Layer 5 of a small transformer language model trained on English Wikipedia (8 layers, counted from 0, width 128).
A neuron adds its activation times its output weights to the MLP's output. To switch it off is to set its activation to zero at one token and run the rest of the model.
A neuron's activation on a vector x is GELU(weights . x + bias), where the dot is the dot product.

Input weights of the MLP neurons that the questions are about. A number n stands for (n - 500) times 0.0011.
n9 (bias -0.152): 616 688 483 504 578 934 447 790 118 521 641 375 544 677 322 687 430 683 402 584 725 375 468 349 714 518 405 424 647 645 479 718 513 630 399 215 372 739 528 681 467 465 727 438 428 685 660 517 455 229 559 504 470 743 369 398 545 673 273 171 596 437 467 254 317 496 642 668 573 319 378 307 456 159 608 299 517 365 528 518 444 269 496 389 723 640 442 442 379 534 627 364 661 551 607 284 513 600 450 651 587 273 405 415 323 471 391 537 556 339 512 500 654 548 419 387 504 527 541 457 789 423 410 623 618 509 424 482
n14 (bias -0.129): 528 664 543 468 595 342 441 317 612 517 468 635 578 653 514 571 441 622 784 279 604 472 178 527 445 148 448 310 706 481 605 679 434 423 509 442 328 397 750 383 504 691 754 245 593 334 729 266 466 483 605 500 464 460 559 505 122 471 616 455 428 472 709 674 807 552 567 320 437 622 714 720 363 412 444 391 388 641 591 308 374 377 378 324 344 253 586 407 303 430 548 552 556 704 556 662 580 547 387 237 864 389 363 542 433 629 596 683 803 627 637 396 453 706 540 248 569 565 500 491 428 137 664 495 579 613 531 368
n86 (bias -0.098): 461 739 448 534 621 483 572 348 285 758 720 454 306 553 713 557 698 346 742 747 404 402 392 512 492 724 248 367 509 357 492 629 727 504 661 480 758 478 446 541 400 517 541 397 537 413 753 446 424 437 34 819 408 418 681 643 563 376 620 504 350 517 583 544 637 580 628 402 575 535 534 652 399 524 349 411 455 407 416 539 263 456 428 419 483 463 369 414 584 347 630 421 437 590 513 633 288 704 649 398 500 363 509 448 454 592 290 447 462 291 465 456 530 627 582 504 695 595 552 385 284 368 500 737 724 522 281 162
n89 (bias -0.064): 500 415 621 422 292 500 554 353 523 493 555 450 481 411 439 478 635 875 622 603 370 539 433 808 361 476 460 410 455 722 556 467 466 496 236 711 442 595 373 409 493 620 330 245 376 690 393 359 263 623 604 464 534 576 60 389 420 560 496 573 500 500 645 264 543 445 610 488 363 799 323 554 307 493 464 504 568 530 617 448 534 296 423 614 256 429 507 674 560 500 340 508 627 508 650 412 522 660 426 518 504 567 552 512 519 456 370 622 686 665 363 287 428 667 583 511 527 729 488 598 516 473 508 512 522 317 522 707
n93 (bias -0.091): 563 610 621 527 526 639 306 593 504 572 482 491 597 521 692 675 267 641 430 528 383 464 391 569 320 596 373 357 407 472 572 412 670 290 615 590 604 260 601 552 529 500 371 648 628 513 869 313 392 62 385 673 631 328 570 495 595 565 232 500 579 555 347 294 437 425 202 553 222 600 465 566 535 445 364 470 547 385 385 730 543 122 445 782 605 402 396 595 612 720 517 418 517 792 536 735 675 400 319 541 452 406 637 459 452 342 766 723 472 579 434 257 554 987 646 484 456 469 326 573 486 500 373 449 560 341 513 427
n95 (bias -0.086): 496 594 744 344 515 504 375 675 511 580 580 496 595 598 530 500 481 554 500 427 582 488 476 526 560 492 473 523 417 363 243 457 449 268 633 551 489 706 372 470 594 749 470 335 658 641 634 459 371 440 606 599 511 401 474 713 432 389 523 504 436 652 252 637 438 382 582 683 403 609 425 280 345 442 508 507 530 416 627 267 388 312 140 546 563 548 628 419 542 685 442 402 746 301 434 500 639 672 767 613 496 423 422 369 418 353 540 815 366 553 401 268 391 435 541 524 500 608 606 678 397 496 457 512 558 212 500 687
n104 (bias -0.157): 340 786 540 375 555 396 671 481 396 668 212 295 380 496 354 446 422 278 461 568 454 556 661 773 671 298 400 411 296 864 447 522 451 720 328 410 339 728 470 468 548 795 261 580 527 636 468 696 544 383 380 327 948 324 500 181 500 598 491 637 651 443 733 738 571 356 609 304 382 667 399 546 574 296 410 721 595 576 621 524 755 242 372 622 495 308 361 415 556 704 638 581 609 635 439 231 648 285 368 328 422 537 567 930 468 386 633 627 504 495 491 495 410 352 536 466 575 524 577 455 519 473 287 726 455 514 238 329
n110 (bias -0.089): 422 603 500 653 361 197 581 396 623 560 799 704 581 401 616 357 590 480 296 463 500 404 689 469 531 523 523 541 778 667 457 491 565 452 238 386 665 422 401 473 637 365 706 887 465 535 735 566 733 513 305 340 416 524 419 347 745 95 632 513 571 662 176 577 619 509 571 536 611 750 433 356 572 358 348 595 588 634 411 436 589 532 385 399 491 331 441 472 366 431 765 402 432 299 257 562 552 611 367 324 513 459 505 555 713 551 629 367 54 661 601 304 606 387 583 541 396 523 747 509 509 328 495 495 426 851 314 551
n269 (bias -0.138): 595 602 546 496 443 364 611 576 174 929 464 531 340 449 597 290 637 583 632 524 478 599 459 439 540 565 422 428 430 533 538 585 649 237 384 595 525 700 605 435 513 748 621 352 280 561 356 500 533 479 308 554 566 317 217 585 529 390 455 338 693 633 720 339 30 492 374 437 644 271 726 580 327 351 445 610 157 564 463 568 754 285 492 333 624 594 458 459 564 500 735 509 404 552 441 605 586 935 352 595 460 648 560 224 557 756 402 565 581 632 492 532 509 264 426 815 518 337 491 465 454 417 568 634 466 400 560 267
n272 (bias -0.062): 587 469 449 532 249 546 545 622 443 535 341 718 707 344 545 221 640 348 521 496 549 646 517 345 545 312 449 331 670 634 686 470 613 176 505 802 419 620 504 531 620 455 526 326 592 531 314 398 143 238 396 728 687 363 757 543 390 537 505 447 415 514 639 496 633 496 681 404 620 546 603 536 428 565 319 168 350 595 726 477 900 500 667 418 579 339 496 306 291 193 626 215 610 676 587 540 526 551 435 332 442 728 407 624 531 474 362 524 303 384 424 416 240 328 474 650 464 735 598 654 623 416 620 561 396 908 422 583
n430 (bias -0.149): 510 769 390 466 179 820 640 698 434 523 165 405 664 505 295 533 279 427 630 553 552 349 610 462 505 460 584 686 313 351 597 523 727 210 495 420 400 821 592 727 316 351 312 207 668 514 216 301 495 243 519 613 753 197 745 490 301 389 407 624 658 386 599 344 549 641 708 505 581 545 414 447 587 357 213 555 783 764 611 579 533 515 500 368 395 216 341 387 441 311 584 400 872 509 800 486 752 689 449 755 481 378 366 431 552 555 634 683 715 189 577 610 634 485 547 575 583 544 315 434 394 481 520 420 528 342 685 411
n470 (bias -0.094): 613 547 630 427 449 439 440 634 235 521 733 365 294 768 547 558 650 599 536 677 343 321 327 399 534 688 429 417 703 518 496 430 616 314 819 613 613 588 422 534 602 517 303 287 192 517 851 276 549 504 508 737 649 318 320 468 258 520 513 394 517 531 239 623 312 610 428 457 483 566 355 479 221 343 478 447 445 471 392 364 352 473 500 491 429 512 355 654 690 648 628 344 451 600 325 483 591 261 652 508 633 709 553 452 602 581 902 681 602 244 548 429 571 474 634 476 690 255 616 546 680 407 579 334 483 438 426 624

Output weights of the MLP neurons that the questions are about. A number n stands for (n - 500) times 0.00028.
n9: 551 324 518 565 278 490 399 486 533 261 481 533 434 323 723 341 828 525 230 582 554 272 629 680 678 289 543 637 787 539 532 278 464 693 597 590 440 421 196 568 709 358 752 852 365 414 514 606 643 690 549 486 196 245 403 485 467 482 620 594 214 318 452 372 286 820 370 481 875 557 406 638 340 695 405 374 644 397 678 378 592 394 349 702 446 555 571 617 582 377 258 666 391 239 310 411 436 606 401 589 430 537 308 399 651 456 329 548 665 296 364 384 467 694 543 589 684 442 330 666 524 386 481 835 750 491 639 500
n14: 333 573 475 590 599 390 626 461 571 504 555 392 756 558 795 641 349 519 540 678 235 744 635 315 318 709 596 374 355 441 574 582 637 614 417 479 539 496 595 449 446 563 256 174 628 819 234 621 386 209 195 700 613 474 293 578 613 285 405 371 687 482 596 443 654 729 509 921 348 411 549 168 539 597 585 620 306 411 256 333 669 310 455 682 564 592 460 602 435 220 654 594 423 457 307 687 505 676 518 525 430 593 436 541 377 439 421 495 422 663 375 427 518 783 433 527 430 427 648 392 343 632 341 332 597 559 395 451
n86: 160 455 544 484 539 584 693 681 636 516 643 278 704 611 653 274 596 528 448 273 256 243 639 530 362 572 531 504 572 703 466 446 562 734 438 549 302 222 500 529 814 574 504 552 232 535 629 516 439 533 410 619 581 457 460 442 452 517 426 251 376 453 358 516 452 475 456 509 349 638 371 496 571 551 708 492 470 586 367 562 439 730 669 552 434 597 75 612 583 536 423 279 596 626 496 324 549 427 487 439 452 440 544 703 659 772 428 275 655 674 300 589 607 200 483 453 209 469 782 821 630 344 474 680 309 623 347 461
n89: 565 563 573 545 612 268 668 668 439 631 479 210 587 399 395 621 345 197 769 352 614 554 544 338 592 436 521 476 664 643 387 603 547 567 534 402 500 439 567 619 562 351 396 641 447 471 439 515 477 539 441 689 711 382 818 296 483 476 492 496 729 398 386 414 359 318 366 704 444 533 395 391 743 642 294 445 447 533 345 445 669 571 426 566 492 721 537 359 595 405 472 207 629 592 407 696 491 450 405 301 637 455 513 277 512 668 638 487 447 504 468 968 614 344 521 479 512 550 396 574 843 216 207 354 633 480 625 463
n93: 699 656 584 208 522 535 257 513 411 638 722 283 439 667 725 608 583 500 297 286 117 704 471 513 496 374 562 396 482 332 563 450 364 668 464 562 504 577 649 537 644 509 461 365 240 689 530 488 341 467 410 439 500 492 434 780 817 525 657 260 539 402 407 566 822 564 518 376 630 448 548 437 362 491 431 388 343 466 628 549 630 613 500 590 475 193 565 460 421 518 402 392 378 253 726 534 182 747 526 467 408 607 689 407 374 364 576 606 520 496 450 527 410 491 699 599 332 685 739 595 491 599 724 150 610 578 322 590
n95: 361 406 596 484 521 452 571 571 487 544 677 319 453 640 487 710 463 207 582 354 488 452 676 422 372 496 188 326 603 193 567 500 606 360 465 296 391 246 541 553 885 586 344 512 432 696 517 388 540 578 561 574 616 749 333 487 655 492 387 457 402 407 368 527 539 567 592 717 350 718 808 550 375 707 259 592 420 453 334 492 666 473 569 470 854 446 655 188 397 370 428 840 491 758 689 483 286 641 530 573 456 436 496 320 621 370 364 272 575 622 574 561 406 613 483 278 379 434 659 453 504 359 356 396 559 711 736 423
n104: 234 530 350 676 490 670 419 409 628 894 120 348 422 682 306 393 380 627 401 450 748 484 373 735 124 273 436 500 516 633 337 470 599 442 816 535 642 536 510 435 364 510 91 495 447 542 397 602 789 555 569 590 611 418 628 318 693 607 489 448 758 762 495 355 757 480 526 603 656 583 196 429 585 126 354 361 183 572 731 436 466 383 375 443 411 485 563 689 320 402 694 656 348 128 447 314 301 466 589 598 687 454 305 643 279 696 891 187 553 811 445 606 340 407 334 438 353 553 515 714 630 449 247 821 785 726 505 624
n110: 540 595 458 467 748 703 434 62 727 530 309 468 505 674 349 632 696 601 839 675 444 536 333 473 500 598 209 469 311 440 385 677 332 343 668 474 562 651 470 427 427 649 263 325 417 271 335 673 526 336 462 340 416 811 394 625 427 526 564 375 545 500 431 565 423 522 353 482 421 460 550 544 312 531 545 428 562 585 665 918 670 528 685 612 440 588 455 420 261 552 478 441 577 605 707 285 369 762 473 675 500 647 720 565 377 722 303 666 272 491 409 334 375 576 586 451 333 371 518 387 89 426 642 559 376 513 580 822
n269: 500 362 396 462 426 424 360 492 472 376 402 508 409 442 561 172 249 408 546 500 646 562 544 442 492 496 420 312 297 567 383 726 437 369 551 610 705 447 710 381 766 624 492 656 641 475 762 415 410 488 445 357 435 346 568 139 396 811 450 340 570 647 762 414 375 399 706 443 424 319 245 476 452 549 657 504 593 287 492 642 478 507 781 635 516 544 620 736 496 453 476 521 184 520 404 500 710 477 616 324 676 541 483 513 683 604 661 618 481 516 707 644 447 465 607 537 637 290 500 537 149 776 542 345 516 414 443 639
n272: 444 591 419 341 587 331 441 572 470 63 639 452 452 719 616 438 517 662 352 462 321 557 504 741 525 459 589 766 632 331 457 487 591 714 720 674 334 431 697 400 539 557 373 773 460 420 759 435 529 554 611 305 427 543 433 581 509 291 518 478 556 319 393 476 447 556 611 578 466 526 663 428 483 564 452 605 723 323 539 359 54 606 374 660 496 598 570 536 399 514 530 443 509 559 349 604 360 292 400 521 423 379 527 188 422 582 455 776 604 709 575 602 470 743 709 283 500 25 792 509 504 324 447 571 517 166 577 582
n430: 556 509 474 668 561 168 477 532 523 677 670 277 420 665 431 454 673 631 524 409 352 600 312 585 646 241 519 682 357 375 399 505 244 370 286 527 546 733 663 428 210 377 733 704 413 653 439 676 496 608 371 596 557 199 645 534 533 445 629 589 640 393 621 398 538 398 577 272 755 721 547 486 505 193 542 496 417 257 705 599 327 513 632 589 188 404 396 202 532 313 699 259 301 505 289 430 397 487 320 429 535 972 337 611 420 377 553 375 782 592 568 592 435 436 637 472 293 385 807 613 495 835 634 457 495 808 454 696
n470: 623 269 301 508 642 483 374 703 718 669 392 635 710 549 442 259 710 371 525 102 763 487 557 450 460 313 624 528 373 564 549 472 604 410 202 428 259 512 701 251 251 437 635 546 666 657 376 477 539 512 496 602 473 562 573 509 664 561 657 384 550 392 650 330 580 270 798 686 451 579 574 557 524 426 399 519 570 550 347 524 419 545 324 467 670 390 332 339 347 531 261 487 610 476 586 434 700 610 567 559 450 488 691 380 346 426 535 316 435 533 629 633 736 636 659 246 423 649 268 513 349 555 496 678 578 738 430 471

Each question names a token from some text and the token that comes next. It shows the vector x that enters the MLP there. A number n stands for (n - 500) times 0.011.

Then comes g, the gradient of the next token's log-probability with respect to the MLP's output, scaled to length 1. A neuron's effect is roughly proportional to its activation times (output weights . g). A number n stands for (n - 500) times 0.00077.

"was ", then "a "
x: 437 517 689 563 685 455 509 571 572 404 388 404 546 582 329 628 382 162 509 593 531 462 599 590 465 487 452 596 573 485 627 456 368 560 497 549 597 471 562 458 473 494 516 536 514 459 502 536 556 554 540 580 562 624 510 483 644 408 560 366 409 680 520 525 463 471 455 534 728 303 550 491 506 544 494 515 361 537 518 421 427 432 565 347 480 366 581 524 711 550 429 482 525 617 491 362 435 399 498 530 477 544 506 335 439 605 748 502 528 570 550 595 476 385 477 447 389 502 332 534 454 508 390 504 435 489 371 412
g: 525 699 481 642 612 412 552 587 445 438 637 377 690 626 618 400 199 625 613 553 392 740 478 519 438 307 434 732 458 558 358 602 430 515 345 511 537 321 554 626 250 566 543 752 431 493 631 634 568 598 580 623 427 577 564 376 566 416 473 655 467 776 485 375 691 499 537 434 501 602 420 383 442 495 580 452 465 455 418 370 608 707 558 481 379 512 387 369 450 609 545 498 427 525 504 435 492 584 281 518 546 519 456 492 536 451 454 554 501 345 359 257 461 548 317 460 438 555 576 638 744 284 401 615 404 431 389 247
Which neuron, switched off, lowers the next token's probability most? n104

"ed ", then "as "
x: 437 406 480 535 702 486 416 602 538 449 592 412 546 611 503 652 437 184 476 366 498 550 479 555 438 440 563 538 549 482 675 435 529 475 516 518 540 408 614 582 442 497 586 520 494 367 546 460 434 511 573 611 416 523 575 527 484 373 543 572 536 544 453 445 568 473 506 606 605 434 587 515 519 592 444 486 364 620 480 334 368 637 488 320 494 387 658 400 545 431 439 570 444 591 559 424 400 668 416 522 505 693 459 360 423 529 566 439 447 631 585 436 464 515 583 443 252 294 355 628 605 565 482 443 594 621 433 514
g: 369 648 402 628 626 355 565 544 240 558 345 416 485 560 680 252 445 581 353 525 461 387 461 559 579 569 242 461 367 706 649 521 437 600 535 632 309 342 666 376 582 568 659 528 416 819 536 479 447 719 404 679 576 390 546 731 463 576 488 633 637 325 421 312 648 354 419 510 367 607 551 477 561 477 508 505 616 569 452 420 506 635 543 289 579 516 428 342 475 321 559 490 341 458 360 645 435 584 431 408 595 501 534 521 445 553 549 490 513 472 512 549 514 636 610 385 463 556 507 474 421 245 544 336 388 566 656 708
Which neuron, switched off, raises the next token's probability most? n110

"or", then "e "
x: 579 540 476 627 419 535 614 555 504 376 507 497 557 687 548 454 461 548 407 508 480 551 378 504 533 417 516 653 546 286 571 396 733 469 506 538 439 347 614 530 367 399 400 514 580 460 388 614 555 594 510 574 446 530 483 401 396 472 496 589 447 580 430 399 379 508 565 517 438 483 574 468 469 539 673 574 506 425 549 316 587 557 482 372 287 530 411 530 579 477 491 450 498 622 595 399 464 583 482 613 536 486 576 445 276 448 521 570 334 478 333 523 580 426 410 428 408 577 395 612 687 633 542 374 692 526 668 494
g: 633 416 608 518 514 589 597 418 431 430 449 508 637 529 483 399 321 576 803 253 489 567 401 666 512 329 611 504 375 532 605 715 377 413 510 673 461 518 685 365 473 413 630 449 395 664 459 549 531 624 468 475 526 519 291 429 434 492 494 509 529 666 649 555 526 585 535 467 514 453 466 398 441 571 782 463 645 646 529 581 549 601 599 302 556 311 501 362 467 743 513 154 488 490 400 498 430 354 238 508 595 391 513 326 561 459 338 424 475 339 448 479 509 631 484 604 426 440 625 303 443 521 321 442 584 789 609 608
Which neuron, switched off, lowers the next token's probability most? n430

"I", then "."
x: 509 394 463 584 486 427 626 491 525 607 360 365 537 552 445 603 459 449 414 534 588 668 384 700 560 519 312 460 475 411 465 500 457 464 521 361 463 536 531 492 532 415 488 511 474 370 395 624 493 370 438 446 475 718 401 373 438 577 512 368 365 446 403 574 463 576 156 525 510 378 541 481 570 420 514 596 469 554 521 375 554 562 575 503 443 596 545 558 715 545 507 648 501 591 635 568 533 552 559 483 556 531 538 505 478 461 685 436 472 402 339 453 539 477 553 516 352 463 438 590 762 496 436 484 586 504 582 642
g: 652 575 515 513 491 610 293 412 566 118 589 458 585 447 635 656 702 649 439 565 311 648 282 498 356 405 429 513 623 449 609 233 309 395 580 594 500 438 511 552 583 627 441 594 383 453 502 400 418 399 426 624 496 472 655 520 426 330 515 448 453 542 299 575 391 677 539 636 654 390 357 563 455 669 648 380 463 497 561 287 562 419 455 686 527 503 495 465 368 542 273 575 609 415 392 623 604 614 459 430 413 567 634 501 575 496 463 575 451 543 461 687 330 620 500 242 482 393 478 715 417 477 669 454 688 552 639 509
Which two neurons, each switched off alone, lower its probability most, in order? n9, n93

"t", then "al"
x: 386 480 603 633 563 551 528 496 556 579 423 440 346 768 542 526 418 410 554 453 342 515 471 688 481 489 485 427 528 404 499 455 535 445 416 490 384 524 505 662 513 535 371 577 382 350 505 658 463 413 324 530 442 707 705 387 559 450 566 488 312 476 416 476 473 564 534 533 473 334 495 380 454 653 527 597 526 577 543 407 575 520 514 330 557 325 554 521 637 657 538 477 578 609 491 395 499 444 480 503 346 491 435 426 425 529 519 484 568 589 471 570 575 389 585 494 462 552 407 357 431 699 547 558 522 673 573 440
g: 662 415 565 461 401 422 390 514 565 737 560 310 440 511 645 379 461 491 619 559 322 721 466 727 427 486 558 720 495 582 471 662 550 348 560 620 478 462 491 432 538 566 235 403 648 560 383 506 607 596 450 647 379 526 595 348 450 652 342 354 400 445 547 507 416 383 507 563 470 508 448 599 562 396 488 596 502 559 675 587 413 566 767 529 428 597 643 411 358 333 578 576 539 551 565 348 733 572 394 448 503 371 616 362 476 383 657 361 432 779 509 465 501 180 561 321 470 472 637 538 309 546 473 345 552 532 256 411
Which two neurons, each switched off alone, lower its probability most, in order? n104, n86

"ou", then "t "
x: 406 508 432 574 505 560 643 467 604 430 374 402 502 422 406 564 493 405 349 508 498 475 464 679 387 567 399 620 536 496 531 463 562 450 503 443 571 530 674 588 427 263 502 457 480 407 424 609 468 477 450 511 313 563 466 356 477 341 642 508 335 413 412 500 508 434 523 536 479 524 484 539 492 546 631 502 590 738 569 438 421 531 555 391 426 591 543 461 789 480 539 655 419 441 855 480 542 514 596 546 460 483 502 407 479 492 448 452 273 561 496 534 524 518 627 518 485 329 596 560 452 508 506 536 517 587 534 517
g: 545 490 496 422 523 608 452 416 357 483 544 356 352 624 430 711 269 544 408 596 310 666 453 529 517 392 582 615 618 442 522 586 662 262 433 427 663 278 483 400 480 475 439 390 408 304 578 579 718 499 609 430 353 446 174 294 570 480 488 537 627 552 778 496 713 534 658 600 527 527 347 772 425 666 459 397 503 529 305 505 468 539 523 792 459 423 407 543 542 517 593 473 469 383 433 598 330 556 451 417 507 652 411 446 464 555 625 463 544 584 508 385 421 506 630 485 539 682 511 418 556 737 477 524 594 267 393 563
Which neuron, switched off, raises the next token's probability most? n86

"A", then "v"
x: 347 363 395 518 567 369 645 514 351 639 355 281 499 741 514 574 601 344 351 487 419 584 396 584 494 481 548 395 668 371 611 385 479 446 601 539 508 411 453 582 463 375 494 555 427 358 502 618 609 509 487 456 442 605 487 498 435 499 482 464 442 536 272 596 420 468 383 424 573 419 493 479 531 570 562 582 429 476 588 440 445 563 546 456 562 527 471 603 697 475 459 465 512 472 647 519 457 470 544 557 503 484 537 408 399 521 594 476 439 646 599 596 557 537 506 558 327 358 385 671 604 532 558 566 541 498 724 563
g: 511 778 513 527 697 487 569 634 424 505 387 553 561 447 434 248 572 431 489 564 677 673 358 453 532 409 555 407 358 576 475 560 584 429 371 592 446 704 564 453 474 527 383 315 523 387 591 322 367 453 538 725 429 649 423 485 398 442 571 819 457 434 562 658 509 555 217 411 602 545 610 642 443 354 317 409 404 545 378 519 796 389 393 446 535 509 443 347 531 476 324 460 401 548 475 497 666 762 560 568 567 504 667 574 396 275 454 479 388 590 480 385 691 494 462 585 428 492 559 496 465 537 375 579 567 272 740 481
Which neuron, switched off, lowers the next token's probability most? n470

"ch", then "o"
x: 271 396 627 638 627 587 551 600 452 467 460 376 538 605 541 683 405 519 459 404 466 471 360 691 351 587 297 558 480 294 479 578 426 414 479 359 404 492 461 503 533 436 384 617 406 505 534 607 545 488 383 572 512 549 597 462 537 496 534 461 356 492 483 551 491 439 437 479 641 412 487 546 585 441 450 463 596 600 625 437 505 686 543 453 583 523 556 430 749 416 425 564 497 485 681 465 458 572 637 479 408 400 501 507 420 581 360 600 402 480 334 571 531 449 431 401 583 469 428 568 422 462 659 532 584 465 587 637
g: 391 525 556 498 436 613 540 489 667 418 459 445 330 259 342 557 503 666 383 476 236 439 498 586 418 492 482 427 603 519 453 602 365 622 412 482 670 599 491 332 603 714 641 374 608 731 451 562 351 470 435 574 537 483 438 309 596 579 363 575 434 575 598 597 552 494 522 361 442 538 234 294 379 529 762 562 488 569 355 456 596 509 612 555 508 322 344 593 586 466 543 569 453 504 467 634 612 408 436 687 250 513 562 394 492 440 478 391 446 532 725 456 603 188 349 525 724 566 631 525 562 433 701 608 622 498 643 321
Which neuron, switched off, lowers the next token's probability most? n86

"on ", then "to "
x: 434 380 486 658 636 477 494 554 667 297 540 329 489 744 500 662 455 166 537 558 444 451 534 557 415 465 615 537 581 457 568 366 443 527 548 615 557 402 411 549 400 544 617 436 450 499 448 531 499 415 544 630 422 499 533 434 543 432 564 530 425 537 598 480 598 413 447 548 546 394 457 480 380 560 667 578 393 561 537 445 542 506 491 411 490 408 582 516 579 513 373 495 557 645 415 483 366 528 493 463 483 575 534 352 392 500 704 477 495 470 590 708 483 481 438 334 423 328 419 512 624 575 486 442 475 660 595 470
g: 410 609 613 402 629 553 424 330 677 573 279 542 455 607 584 640 690 482 669 360 567 371 462 563 556 691 547 362 559 373 514 521 365 502 761 402 361 762 648 473 488 513 468 621 560 849 391 484 387 427 474 493 465 537 666 543 621 516 513 555 592 628 593 422 417 555 375 643 337 549 498 390 468 444 571 304 333 621 568 320 649 407 379 522 455 391 286 527 266 233 632 663 504 470 509 470 370 544 414 611 662 527 356 412 506 483 473 409 658 775 516 353 505 420 367 544 478 434 477 415 533 530 419 418 604 523 372 446
Which neuron, switched off, lowers the next token's probability most? n14

"o", then "ther "
x: 376 409 534 482 556 559 586 553 613 499 568 524 477 655 400 505 349 436 393 467 408 449 527 570 514 499 436 615 555 342 584 318 581 438 512 404 575 427 723 463 474 617 405 448 506 565 397 577 456 630 521 514 314 534 480 408 387 602 667 503 290 561 484 555 548 409 553 621 567 553 386 473 460 525 595 423 668 490 528 173 494 325 533 525 580 527 529 516 609 482 507 521 591 462 657 370 555 546 443 559 505 614 498 356 416 470 431 508 518 459 547 604 559 399 452 376 448 520 391 460 438 716 490 514 478 542 713 496
g: 634 394 540 682 638 514 682 682 499 528 552 577 705 336 549 538 344 673 328 467 207 594 570 272 746 420 624 539 617 616 466 384 320 639 363 517 520 399 546 471 445 426 408 427 632 464 525 507 518 527 386 391 611 461 318 670 447 571 351 519 504 319 571 560 443 413 539 475 568 655 633 353 619 405 478 491 381 633 456 704 385 437 522 369 618 452 474 550 308 701 541 560 382 398 572 242 353 683 371 475 599 420 386 576 443 237 492 536 528 603 554 657 579 617 550 595 516 567 431 574 324 434 540 366 550 619 520 296
Which neuron, switched off, lowers the next token's probability most? n430

"l", then "and "
x: 509 409 484 554 427 480 594 598 528 426 449 255 526 731 650 412 453 435 583 368 453 606 391 540 399 490 397 577 402 444 582 449 526 647 590 583 484 349 547 454 537 569 514 636 513 399 557 655 452 633 487 529 431 580 520 371 305 486 526 518 359 636 524 441 460 577 308 544 559 476 560 536 534 632 532 397 469 360 507 406 761 576 519 246 405 520 497 602 515 457 475 539 468 531 550 415 414 541 529 558 434 551 475 569 367 618 372 560 472 470 356 506 535 482 532 399 462 458 468 647 592 521 453 432 527 471 650 692
g: 693 250 639 308 629 525 421 613 512 476 484 523 550 476 612 512 220 434 647 443 510 404 426 438 401 438 456 513 640 539 404 581 530 430 517 422 399 304 563 648 394 537 617 442 219 809 581 488 461 736 326 606 553 689 343 608 501 412 513 603 611 613 396 574 500 394 478 682 380 471 572 369 394 622 241 421 252 280 330 470 722 433 621 515 395 480 382 446 548 539 493 468 488 509 483 507 541 512 467 618 687 645 496 486 635 543 563 308 547 569 525 588 297 363 565 536 540 483 611 617 634 368 464 522 626 594 640 364
Which neuron, switched off, raises the next token's probability most? n95

"f", then "f"
x: 493 396 491 611 451 408 632 594 563 479 337 429 433 588 602 425 378 495 511 380 600 580 437 691 512 512 424 600 592 397 498 363 507 494 615 400 681 489 482 633 640 468 617 628 579 347 396 609 435 401 547 612 412 471 507 377 538 522 449 500 274 482 578 582 551 480 340 550 494 364 472 604 376 485 568 459 603 649 413 581 490 620 520 412 406 591 382 487 664 350 455 611 519 479 538 337 499 488 611 455 576 610 625 432 268 455 564 596 485 513 348 515 583 434 491 426 453 446 532 543 494 515 309 526 507 572 541 566
g: 263 490 380 578 409 501 360 577 550 366 527 523 567 383 678 318 339 474 435 479 555 691 452 468 403 322 545 477 550 446 377 262 646 537 631 676 573 709 371 615 640 459 482 422 670 510 412 647 451 525 565 771 433 469 439 533 348 481 620 276 691 428 415 510 724 528 732 331 512 520 494 554 374 484 492 457 412 560 505 635 473 331 431 339 583 441 530 414 611 452 360 466 439 476 341 603 412 359 503 252 391 452 518 665 566 780 637 445 491 603 575 618 360 598 669 566 613 565 413 573 319 659 444 666 557 453 384 587
Which neuron, switched off, lowers the next token's probability most? n95

"m", then "ov"
x: 274 329 568 557 482 506 548 539 671 729 534 360 351 599 550 565 439 360 414 510 375 413 513 431 471 537 503 530 613 380 669 469 581 420 600 602 500 345 625 534 496 441 489 535 430 549 467 622 572 644 384 571 514 519 671 487 413 491 577 488 402 533 440 447 511 610 481 457 587 493 450 447 444 656 634 509 543 652 523 409 274 484 463 421 338 421 599 450 711 534 365 516 477 544 616 407 536 466 349 489 525 563 514 337 378 553 511 575 554 507 484 677 488 403 450 355 533 508 480 498 422 424 475 550 594 653 440 506
g: 425 666 591 509 314 601 361 396 668 505 322 405 400 388 515 905 480 487 591 378 636 338 428 470 404 580 481 528 482 622 646 451 458 542 446 519 521 511 521 350 435 567 482 255 492 547 458 406 495 398 411 438 396 561 454 600 487 570 617 545 751 757 528 579 548 418 554 426 606 421 274 468 718 594 403 529 542 612 550 512 560 279 439 283 467 423 330 361 364 695 652 295 631 480 412 597 637 434 453 556 489 451 334 567 587 582 600 565 377 311 586 427 493 628 299 389 503 535 614 616 659 664 708 394 534 578 532 382
Which neuron, switched off, raises the next token's probability most? n86

"J", then "ap"
x: 315 388 519 533 553 365 575 530 476 480 437 363 405 805 460 590 555 389 451 483 474 621 500 683 449 624 535 415 616 415 680 468 499 509 480 498 471 420 481 549 375 406 489 669 462 390 508 568 714 544 472 563 618 610 580 506 560 525 577 487 221 553 443 598 380 521 268 403 508 440 583 580 562 499 543 474 359 480 651 435 446 545 490 401 602 466 454 541 654 478 405 548 476 435 579 446 548 524 425 475 407 512 567 471 430 593 530 589 474 478 504 585 494 308 358 493 370 348 528 606 625 444 511 486 536 468 618 547
g: 414 568 403 513 678 467 301 405 706 396 498 662 568 460 471 431 704 387 440 625 558 206 567 468 636 377 464 438 594 786 495 656 599 533 295 493 207 472 564 442 453 304 519 544 394 581 456 563 420 646 738 598 503 482 732 521 492 473 433 366 439 548 489 474 668 513 523 574 524 324 490 425 438 622 679 441 451 303 365 478 748 533 486 455 589 504 487 491 489 613 384 603 447 508 416 484 604 295 474 439 312 618 445 255 503 596 628 431 627 314 523 415 418 373 599 569 372 659 603 401 505 479 546 738 449 454 462 719
Which neuron, switched off, lowers the next token's probability most? n470

"s", then "u"
x: 448 334 561 550 601 542 526 563 682 459 492 547 641 398 461 600 461 475 450 372 439 550 538 600 360 415 427 428 470 387 540 552 446 470 415 557 469 305 643 559 470 508 264 613 405 436 466 609 552 407 419 581 447 511 584 472 620 338 731 483 337 573 559 542 490 381 384 569 637 579 593 576 468 605 406 466 446 525 433 380 574 373 597 450 440 452 508 544 775 596 471 617 515 532 563 543 443 506 324 403 524 668 520 494 582 507 590 530 510 489 327 671 489 630 572 495 435 463 416 485 361 507 491 378 501 475 599 466
g: 254 588 471 390 319 533 646 542 454 580 636 534 459 471 391 512 554 422 354 555 362 378 552 539 534 488 555 245 470 611 454 362 475 520 608 510 381 619 462 633 480 569 711 785 407 567 513 507 350 511 405 538 617 492 672 198 519 631 445 643 491 344 371 570 476 478 560 342 649 494 416 421 621 343 277 405 445 233 781 700 525 572 586 605 319 469 405 463 467 428 423 573 405 537 564 506 485 463 599 667 441 319 521 562 397 498 611 451 523 511 567 632 187 626 582 499 558 501 593 731 408 588 693 512 684 493 464 390
Which neuron, switched off, lowers the next token's probability most? n93